Layer 12 of a small transformer language model trained on English Wikipedia (15 layers, counted from 0, width 128).
A neuron's activation on a vector x is GELU(weights . x + bias), where the dot is the dot product.

Input weights of the MLP neurons that the questions are about. A number n stands for (n - 500) times 0.0015.
n49 (bias -0.050): 280,516,539,548,576,563,488,729,406,585,326,726,416,462,573,488,571,263,556,625,443,527,587,530,334,645,568,722,627,410,618,349,609,493,279,504,472,407,572,520,565,654,588,518,543,626,290,360,554,432,376,598,597,485,496,351,526,508,387,512,473,481,504,330,321,369,418,413,480,531,521,674,458,462,657,599,749,624,504,671,524,147,470,365,455,683,406,647,636,484,512,466,451,694,556,361,546,490,363,595,523,183,500,486,423,474,424,627,702,562,444,287,400,473,737,423,515,556,558,438,455,511,413,534,407,450,457,17
n84 (bias -0.055): 370,390,547,451,548,415,328,532,606,652,267,527,736,589,618,551,382,512,415,603,326,411,469,406,571,503,513,507,463,645,639,451,500,636,412,581,504,365,465,481,518,669,536,562,541,436,385,440,582,528,426,374,437,273,593,595,472,523,782,872,671,461,497,629,570,536,533,643,478,638,446,396,457,641,661,659,433,482,735,448,415,562,435,496,503,444,518,817,455,469,416,479,601,387,328,565,472,566,323,496,784,473,570,656,641,515,402,525,748,416,564,554,338,170,419,502,466,357,392,514,479,449,698,578,469,493,544,418
n101 (bias -0.031): 464,581,469,648,764,560,330,468,586,522,349,598,406,298,460,518,578,198,311,331,371,545,620,233,561,476,676,458,358,432,647,635,597,550,447,490,549,584,451,490,385,553,436,687,547,428,351,364,478,504,728,468,419,472,428,452,451,625,157,511,748,678,422,650,563,497,639,560,485,456,574,543,514,467,394,228,575,461,680,503,549,472,506,398,469,538,585,617,472,562,493,318,431,576,429,500,572,639,380,428,317,548,537,405,627,491,521,256,601,537,621,356,631,601,561,402,552,378,562,531,255,631,482,504,342,386,675,479
n179 (bias -0.041): 376,423,429,485,496,294,583,535,466,560,584,207,626,299,551,419,818,428,422,343,507,395,504,573,422,601,549,672,508,422,550,484,664,524,667,586,363,492,571,325,555,216,793,416,164,524,574,579,571,414,454,430,265,466,575,395,344,778,387,348,433,582,586,459,569,668,556,522,644,572,181,417,398,489,690,684,484,551,473,500,338,576,537,719,352,377,461,309,439,432,492,437,507,508,469,371,669,482,365,307,484,553,532,825,607,241,372,584,416,608,471,444,453,504,555,521,477,421,484,572,282,428,492,453,258,536,524,414
n225 (bias -0.018): 605,306,594,485,339,500,484,583,306,457,238,660,496,454,485,496,751,524,97,657,406,459,335,452,561,595,572,650,632,525,601,592,244,680,595,405,569,444,441,565,669,599,432,671,358,481,496,516,411,580,420,544,440,455,381,489,545,156,512,523,669,458,372,489,541,543,453,509,656,527,514,567,427,415,390,273,462,451,617,292,743,522,320,395,313,600,455,253,474,434,394,508,542,589,602,296,477,656,524,550,351,599,809,526,317,359,615,570,526,570,476,493,573,535,473,665,607,598,597,433,606,788,603,519,541,531,590,676
n303 (bias -0.048): 359,488,522,492,537,515,379,530,504,508,474,438,508,658,558,445,540,480,462,565,388,569,272,258,302,548,524,440,424,507,425,403,468,293,534,511,638,463,819,507,477,645,668,604,348,716,508,411,686,333,570,804,281,403,281,526,459,383,294,543,527,569,405,423,202,407,571,485,468,358,384,218,385,525,402,456,691,557,504,715,401,437,509,605,536,673,303,626,500,503,512,431,426,481,470,533,450,589,514,404,457,518,555,263,418,385,503,629,392,265,302,709,595,562,386,578,552,570,671,337,565,470,790,274,669,331,594,518
n381 (bias -0.040): 341,530,572,871,646,399,592,525,545,515,457,572,668,522,533,634,587,551,403,620,428,448,403,638,500,354,461,557,333,548,447,599,466,661,625,711,374,355,467,600,547,565,585,360,519,547,470,412,566,270,362,610,450,208,449,368,623,469,463,843,595,392,597,621,464,537,663,681,485,526,558,400,533,643,214,560,597,572,654,390,663,465,477,555,556,451,486,475,574,563,500,504,510,405,417,496,344,453,529,518,359,577,594,414,449,693,150,319,465,437,637,514,566,409,669,540,398,576,573,511,554,476,482,569,578,278,707,538
n395 (bias -0.036): 703,388,462,553,733,509,282,504,361,412,585,579,358,580,675,709,511,411,547,493,507,519,559,510,514,545,629,620,625,510,433,530,625,695,314,424,473,341,674,448,482,536,598,310,653,449,292,405,445,676,467,661,721,605,696,663,528,358,612,463,504,597,417,344,443,537,812,417,242,400,445,423,616,393,757,364,619,500,539,343,557,655,532,456,404,333,532,392,461,299,466,471,324,609,457,489,569,440,343,471,474,399,197,534,338,341,572,412,528,478,588,624,417,537,622,585,388,410,581,521,435,434,493,645,404,400,596,521
n445 (bias -0.042): 754,377,546,632,386,394,335,371,372,572,365,504,631,586,579,496,504,660,404,507,314,470,568,493,485,415,576,522,344,313,511,609,576,665,371,358,167,416,739,430,686,614,528,514,372,451,605,402,538,378,358,606,705,464,526,432,572,465,320,757,556,489,617,617,372,486,770,591,449,378,377,538,403,627,566,334,371,615,474,548,685,500,263,345,522,527,831,341,626,606,554,652,544,622,544,425,548,445,517,661,336,386,723,567,383,458,605,598,468,580,414,376,558,496,382,512,673,408,511,511,744,453,611,377,482,519,534,443
n449 (bias -0.027): 784,204,587,420,629,463,198,416,602,327,365,550,646,262,357,631,640,394,409,613,286,608,439,513,662,429,472,500,433,507,355,218,635,642,591,632,634,576,529,689,578,437,645,373,531,365,400,522,607,591,706,384,462,407,447,415,490,515,704,719,678,479,628,527,545,530,641,452,519,536,450,510,755,448,444,434,440,479,608,555,477,455,480,425,315,411,455,546,552,402,496,542,250,479,584,411,408,575,465,585,323,520,551,594,504,549,488,666,431,348,724,598,422,539,563,553,531,487,418,493,623,517,349,468,500,366,561,656
n485 (bias -0.048): 611,479,350,598,506,287,650,487,659,433,481,450,577,430,513,514,507,523,339,473,425,387,617,609,441,551,473,448,628,757,636,528,614,370,618,497,510,587,560,243,394,490,420,551,564,573,569,591,447,411,635,574,360,542,626,595,510,650,442,631,782,497,355,535,337,451,588,474,535,290,566,479,377,564,526,621,434,395,451,466,476,442,550,493,472,448,320,674,500,445,337,731,388,522,352,570,606,637,581,573,544,532,418,598,426,443,343,631,561,131,584,541,476,540,628,504,558,497,359,519,546,369,444,245,500,459,456,494

Each question shows a token from some text and the vector x that enters the MLP there. A number n stands for (n - 500) times 0.016.

"S": 542,541,477,528,437,792,465,378,455,434,503,339,516,574,531,506,483,403,579,494,541,502,493,497,511,457,475,407,497,425,531,522,550,491,466,475,504,479,464,403,514,562,415,504,543,507,586,504,504,528,459,436,636,591,528,529,582,551,529,381,471,434,528,422,510,399,458,417,476,565,434,569,487,397,494,510,550,536,493,423,455,480,612,529,461,533,511,441,437,584,468,499,520,527,474,540,531,454,561,450,525,544,464,577,528,555,466,479,441,489,552,444,549,497,467,268,505,541,411,544,446,534,546,495,465,443,553,508
Which of these neurons fires most? n395

"i": 423,500,491,499,498,705,489,426,522,510,443,607,498,566,568,484,457,520,628,501,546,560,482,431,584,541,514,519,545,499,527,624,509,506,555,530,445,449,529,481,527,538,409,517,476,482,591,458,471,455,508,476,567,554,546,526,558,515,495,497,452,352,500,524,566,353,552,459,517,499,480,509,540,476,511,464,537,454,554,518,473,551,708,484,566,547,407,539,556,532,494,411,574,470,480,515,410,591,548,564,630,614,489,408,423,420,448,515,546,498,564,491,656,441,349,416,434,471,469,489,492,452,447,450,483,599,514,538
Which of these neurons fires most? n84

";": 530,447,409,416,491,826,518,511,540,545,478,493,492,410,519,427,418,556,552,485,536,469,463,424,582,557,528,568,461,461,495,411,551,395,513,417,501,523,503,485,515,468,557,423,625,491,472,485,604,510,484,429,605,500,517,510,533,495,559,497,478,574,458,478,498,552,536,517,398,565,540,561,422,465,495,537,526,464,483,499,491,565,666,444,547,465,446,413,539,505,514,441,496,539,418,470,543,460,619,468,520,549,420,492,530,530,310,466,448,483,620,407,446,503,434,560,513,504,559,497,531,414,516,508,519,513,494,557
Which of these neurons fires most? n395

"e": 536,574,486,589,529,498,603,519,527,543,590,538,492,537,555,501,459,503,596,536,550,601,546,528,464,556,408,490,421,504,578,466,454,544,474,479,433,461,527,463,483,453,603,406,572,454,547,532,371,556,598,434,556,554,514,420,456,608,449,390,454,441,464,578,438,558,478,466,496,524,493,505,548,488,571,516,551,475,400,428,574,463,653,324,534,392,551,429,487,393,487,497,544,417,566,508,526,473,606,520,582,424,402,493,477,532,571,380,516,339,465,495,510,605,449,468,480,498,460,455,444,405,422,468,470,520,435,503
Which two neurons fire most, strongest first? n395, n485

" ": 486,552,466,420,502,412,474,491,534,561,493,530,491,634,504,446,499,490,505,526,556,449,501,606,564,469,449,532,551,603,490,478,560,463,551,319,544,478,426,484,518,409,466,518,493,500,460,559,469,522,463,430,533,542,552,517,486,543,478,416,448,464,508,415,560,542,503,329,481,543,499,462,512,465,457,491,521,494,442,487,396,541,528,460,521,516,488,492,526,483,422,515,592,507,532,493,450,494,524,496,477,520,484,492,574,344,729,500,347,520,512,436,556,390,348,299,498,508,483,381,513,486,433,555,529,498,570,626
Which of these neurons fires most? n179

"ar": 577,480,272,394,490,502,558,588,595,550,414,478,428,561,471,424,482,497,593,511,540,510,484,403,543,483,408,473,600,460,552,504,418,536,506,540,543,505,460,514,402,561,537,494,503,481,556,466,596,632,562,364,469,626,449,494,542,486,570,537,344,523,574,508,502,546,370,571,454,527,479,618,466,574,578,465,507,456,600,457,497,517,648,468,474,538,515,472,530,598,504,478,552,466,568,427,467,603,487,482,563,551,398,508,476,488,491,392,507,576,431,503,451,472,492,525,467,448,465,491,497,558,494,445,496,520,510,599
Which of these neurons fires most? n84

"ing": 524,563,503,380,443,711,488,474,493,490,535,425,458,482,480,533,548,544,546,439,455,530,558,465,458,501,498,463,455,444,554,425,523,339,551,545,445,512,407,409,425,421,622,513,506,434,615,572,421,588,513,496,517,445,512,419,576,577,460,443,428,554,449,557,556,564,529,347,503,562,572,484,504,494,481,456,444,556,400,515,456,511,536,414,484,573,463,516,506,413,472,477,594,547,526,463,427,432,725,524,569,486,450,495,569,467,480,443,451,534,538,516,562,422,548,595,492,509,563,428,420,504,545,519,534,530,420,530
Which of these neurons fires most? n179

"in": 525,428,448,586,422,431,510,387,451,466,580,475,406,492,547,468,401,519,550,544,511,537,514,458,543,475,370,401,503,499,571,540,543,444,517,445,505,481,559,584,464,600,429,419,504,509,619,501,537,526,462,499,489,481,547,447,551,569,483,459,504,498,450,517,418,492,445,533,543,524,473,545,482,465,379,484,584,394,589,574,458,501,719,610,463,467,522,547,443,527,526,564,551,519,535,605,496,616,519,538,484,471,485,417,395,453,580,422,531,501,592,475,628,480,523,331,462,526,442,484,578,422,434,519,553,528,517,641
Which of these neurons fires most? n485

"er": 380,430,451,490,514,862,580,456,475,374,589,474,417,599,550,509,542,480,528,506,523,525,538,440,442,529,408,384,580,617,520,558,463,476,494,534,459,494,547,426,471,474,431,538,476,535,536,561,492,554,528,464,560,487,531,557,543,496,493,411,455,495,435,452,469,507,519,516,500,439,470,531,486,529,489,496,477,529,504,453,473,463,659,468,482,601,492,585,446,443,479,444,580,599,494,493,544,524,581,563,515,598,427,475,480,467,421,447,511,475,435,505,425,483,417,383,511,394,472,460,481,455,495,515,495,561,481,524
The three highest activations, in order: n485, n303, n395

" p": 547,476,474,420,423,360,578,563,577,501,474,590,408,566,548,492,406,515,484,529,530,509,542,528,566,568,427,434,430,421,555,572,506,435,482,566,420,442,424,569,511,492,508,488,451,409,577,587,602,502,478,392,506,523,535,428,479,497,454,528,458,471,442,579,459,465,464,420,567,548,567,498,414,529,535,562,458,547,485,460,459,534,551,515,605,525,468,440,536,488,547,500,514,502,439,538,478,475,573,452,551,503,441,490,535,565,523,581,518,480,519,487,451,540,432,221,351,506,465,495,498,476,382,510,334,561,559,619
The three highest activations, in order: n485, n179, n84

"et": 604,621,501,512,451,636,513,395,595,462,426,445,514,528,524,514,470,557,510,585,492,486,493,482,486,507,424,482,513,408,536,513,428,380,489,499,403,510,488,516,447,401,463,484,471,554,554,389,592,527,462,442,517,413,491,416,514,482,496,383,455,460,483,423,509,618,464,479,578,489,534,468,453,511,421,545,527,463,533,544,497,463,405,425,478,552,481,545,510,499,450,517,509,542,586,632,534,473,574,504,372,556,417,590,491,376,463,522,446,414,415,354,580,395,554,385,427,453,514,469,497,439,462,515,591,652,578,447
The three highest activations, in order: n445, n49, n303

"a": 455,475,403,432,473,906,456,469,560,525,482,565,464,551,491,520,407,439,573,615,501,565,468,526,495,465,547,477,528,453,601,557,470,577,496,519,528,484,485,455,524,471,436,538,509,410,475,505,471,434,497,490,581,548,500,491,430,502,521,507,481,424,442,441,451,524,462,377,499,517,454,468,535,536,425,407,513,498,517,464,562,516,655,509,500,518,495,505,549,518,541,426,489,561,530,581,416,616,535,559,552,568,477,454,408,523,424,494,519,484,511,461,573,496,434,409,395,474,469,481,491,477,494,532,481,576,491,554
Which of these neurons fires most? n101

"w": 439,575,469,402,445,543,497,479,491,464,609,442,444,474,544,492,525,584,547,557,493,436,517,472,521,458,430,353,483,566,474,534,597,395,404,484,504,463,395,446,464,563,508,499,499,457,505,657,496,517,459,360,467,437,521,394,536,606,473,571,565,429,515,487,521,629,508,518,385,487,444,527,420,594,485,466,541,449,556,443,539,386,557,405,568,483,570,442,520,499,489,455,403,524,556,529,537,415,620,427,458,547,386,595,544,479,548,412,506,583,469,462,598,451,434,486,398,458,541,455,438,493,584,498,544,501,572,604
Which of these neurons fires most? n101

"ine": 479,565,360,448,413,770,449,494,417,499,449,495,559,547,492,487,415,522,615,470,627,530,496,496,514,500,432,548,442,450,539,409,444,511,543,473,497,533,402,526,518,486,458,522,519,528,433,555,521,382,425,478,648,442,462,506,485,528,526,480,430,435,549,494,469,498,566,404,443,499,556,526,507,586,439,575,530,461,563,521,511,560,761,571,534,416,524,573,465,454,491,520,495,507,514,515,506,514,587,540,538,533,531,530,520,471,445,500,398,511,534,454,390,438,447,401,443,503,524,512,443,452,546,492,556,482,559,557
Which neuron fires most, and how strongly? n84, at about 0.28

"ro": 560,504,516,436,438,643,528,448,531,548,474,463,475,518,528,516,428,407,601,547,528,434,549,475,470,473,437,495,498,429,573,451,350,533,483,491,491,547,461,542,588,462,427,391,653,519,527,466,487,545,438,536,570,610,599,560,436,436,520,392,497,440,455,447,540,653,471,593,438,555,453,496,530,599,471,479,456,507,541,430,506,508,453,490,442,535,471,449,505,444,454,483,593,560,523,596,412,474,538,528,585,479,548,549,398,437,511,444,432,514,484,415,572,469,489,257,428,587,602,468,451,510,520,512,432,479,474,446
Which of these neurons fires most? n395

"ation": 448,597,495,326,470,797,491,510,399,532,500,445,461,562,525,507,523,497,550,516,452,499,555,407,495,530,537,492,536,507,555,444,484,505,504,558,476,566,489,436,433,531,509,483,485,566,471,586,570,536,455,437,544,441,471,489,488,454,538,396,376,418,504,541,473,557,478,455,441,616,446,495,479,620,450,459,483,393,573,424,506,462,646,487,541,468,440,528,548,464,445,508,525,587,476,539,516,539,626,585,508,620,479,516,502,479,372,423,456,544,528,473,379,480,448,416,469,449,443,459,425,448,457,497,515,496,528,564
Which of these neurons fires most? n84

"8": 536,493,467,440,485,673,529,513,392,548,470,417,510,505,527,480,568,490,429,489,473,485,575,508,538,556,465,474,418,428,511,575,449,457,467,435,497,599,500,521,537,556,432,494,487,492,523,480,425,575,417,388,516,586,564,476,514,469,497,323,485,480,553,480,467,537,482,143,507,483,522,508,430,473,517,517,586,494,440,570,452,543,638,461,578,492,442,465,463,492,628,495,512,490,588,522,535,425,499,495,572,485,517,525,474,434,633,491,423,541,536,513,468,573,523,510,463,531,472,503,535,513,431,458,513,550,406,505
Which of these neurons fires most? n49

"y": 424,489,424,557,437,634,468,542,412,526,439,419,477,553,492,402,443,481,518,444,657,483,518,393,436,489,398,380,454,466,471,465,435,363,572,440,489,374,428,564,428,490,529,439,607,545,590,391,473,492,467,415,502,557,524,535,480,403,485,484,487,490,428,474,539,529,426,595,527,432,521,568,395,608,565,544,497,525,410,576,446,497,481,500,482,509,505,394,488,451,521,481,501,507,524,616,450,565,452,439,498,554,469,485,472,430,548,466,389,531,520,429,532,549,450,460,427,482,435,409,526,477,518,431,645,411,462,594
Which neuron fires most, and how strongly? n303, at about 2.7

" (": 583,478,546,510,507,559,522,483,475,378,491,531,454,513,608,564,472,399,495,562,491,483,490,479,501,519,448,543,539,464,506,457,578,451,539,491,589,501,559,513,460,381,477,459,545,428,480,515,427,532,504,470,660,527,492,455,484,529,450,443,506,454,397,441,488,575,487,483,530,567,432,496,569,438,484,591,469,506,516,484,432,545,488,528,476,500,487,431,434,474,540,530,499,514,499,558,425,478,538,510,500,529,493,564,458,582,620,524,428,597,512,419,581,396,471,158,540,483,439,468,583,408,444,410,424,383,490,623
Which neuron fires most, and how strongly? n449, at about 2.6

" as": 628,415,517,504,442,581,518,402,561,532,448,487,499,517,521,524,435,454,589,524,451,499,473,356,556,566,529,454,441,349,602,439,478,456,491,499,567,505,420,476,449,502,546,491,614,484,606,579,457,551,496,405,486,532,465,545,442,468,497,407,470,463,411,510,516,519,433,363,471,462,604,551,553,500,518,428,499,544,594,514,473,478,399,481,555,492,456,376,495,534,449,475,465,515,469,534,404,487,621,554,525,498,592,507,565,554,435,442,491,546,461,544,518,517,337,654,516,571,448,370,560,602,439,557,485,591,517,578
Which of these neurons fires most? n225

"c": 553,511,562,424,453,501,523,551,513,486,535,444,581,655,468,458,455,567,490,455,656,482,571,519,450,544,445,462,605,436,448,523,397,554,564,569,492,480,497,546,546,490,454,437,551,508,517,523,487,548,458,488,589,477,470,508,445,560,500,456,409,535,505,517,516,569,476,563,466,514,504,579,536,347,384,539,522,363,561,500,556,493,650,434,495,498,559,463,517,513,522,479,653,380,535,541,363,458,551,604,567,489,517,436,505,547,472,360,503,589,448,429,593,588,462,365,374,543,507,460,540,521,472,428,543,522,483,431
Which neuron fires most, and how strongly? n381, at about 0.25

" of": 483,548,542,471,456,676,566,530,469,539,551,475,543,494,511,535,440,588,657,456,387,549,521,477,543,531,445,548,453,461,480,530,429,261,530,528,459,504,394,563,372,495,490,401,566,435,581,532,538,497,470,414,577,446,431,501,488,531,517,473,369,462,365,470,441,539,545,451,505,506,528,522,566,471,493,499,422,548,558,404,532,564,506,527,427,448,498,537,562,375,512,489,513,525,508,467,508,430,596,498,503,513,457,516,524,542,375,549,500,522,542,570,425,541,426,539,573,591,520,421,587,409,401,477,478,480,552,609
Which of these neurons fires most? n449

"s": 587,507,544,527,489,669,574,479,577,574,365,561,537,511,560,472,524,483,542,574,534,434,489,389,602,588,512,475,425,415,512,568,423,463,531,560,484,514,429,524,502,509,514,409,537,561,597,512,465,467,675,510,556,547,397,476,517,536,595,485,427,435,518,526,546,626,538,534,439,530,502,464,501,583,465,539,410,562,499,565,485,558,485,455,527,462,542,454,452,486,531,554,489,563,464,680,385,568,474,430,575,363,482,476,472,494,511,495,414,591,556,460,509,505,540,486,365,547,552,534,519,433,476,505,511,469,441,663
Which of these neurons fires most? n381

"h": 493,555,521,514,449,388,572,428,593,491,518,454,513,579,447,518,590,534,587,519,512,438,454,527,538,530,366,435,452,487,526,632,441,526,483,509,534,355,478,502,512,355,593,485,582,487,546,508,409,478,435,420,558,595,499,560,580,510,542,518,482,519,380,458,565,478,525,521,530,503,411,572,489,515,491,543,528,536,568,495,578,439,543,599,513,465,462,552,380,477,533,482,526,494,517,491,455,400,688,492,456,420,488,480,560,494,543,331,445,481,527,615,565,545,503,625,481,529,598,417,458,559,412,460,501,593,489,601
Which neuron fires most, and how strongly? n381, at about 2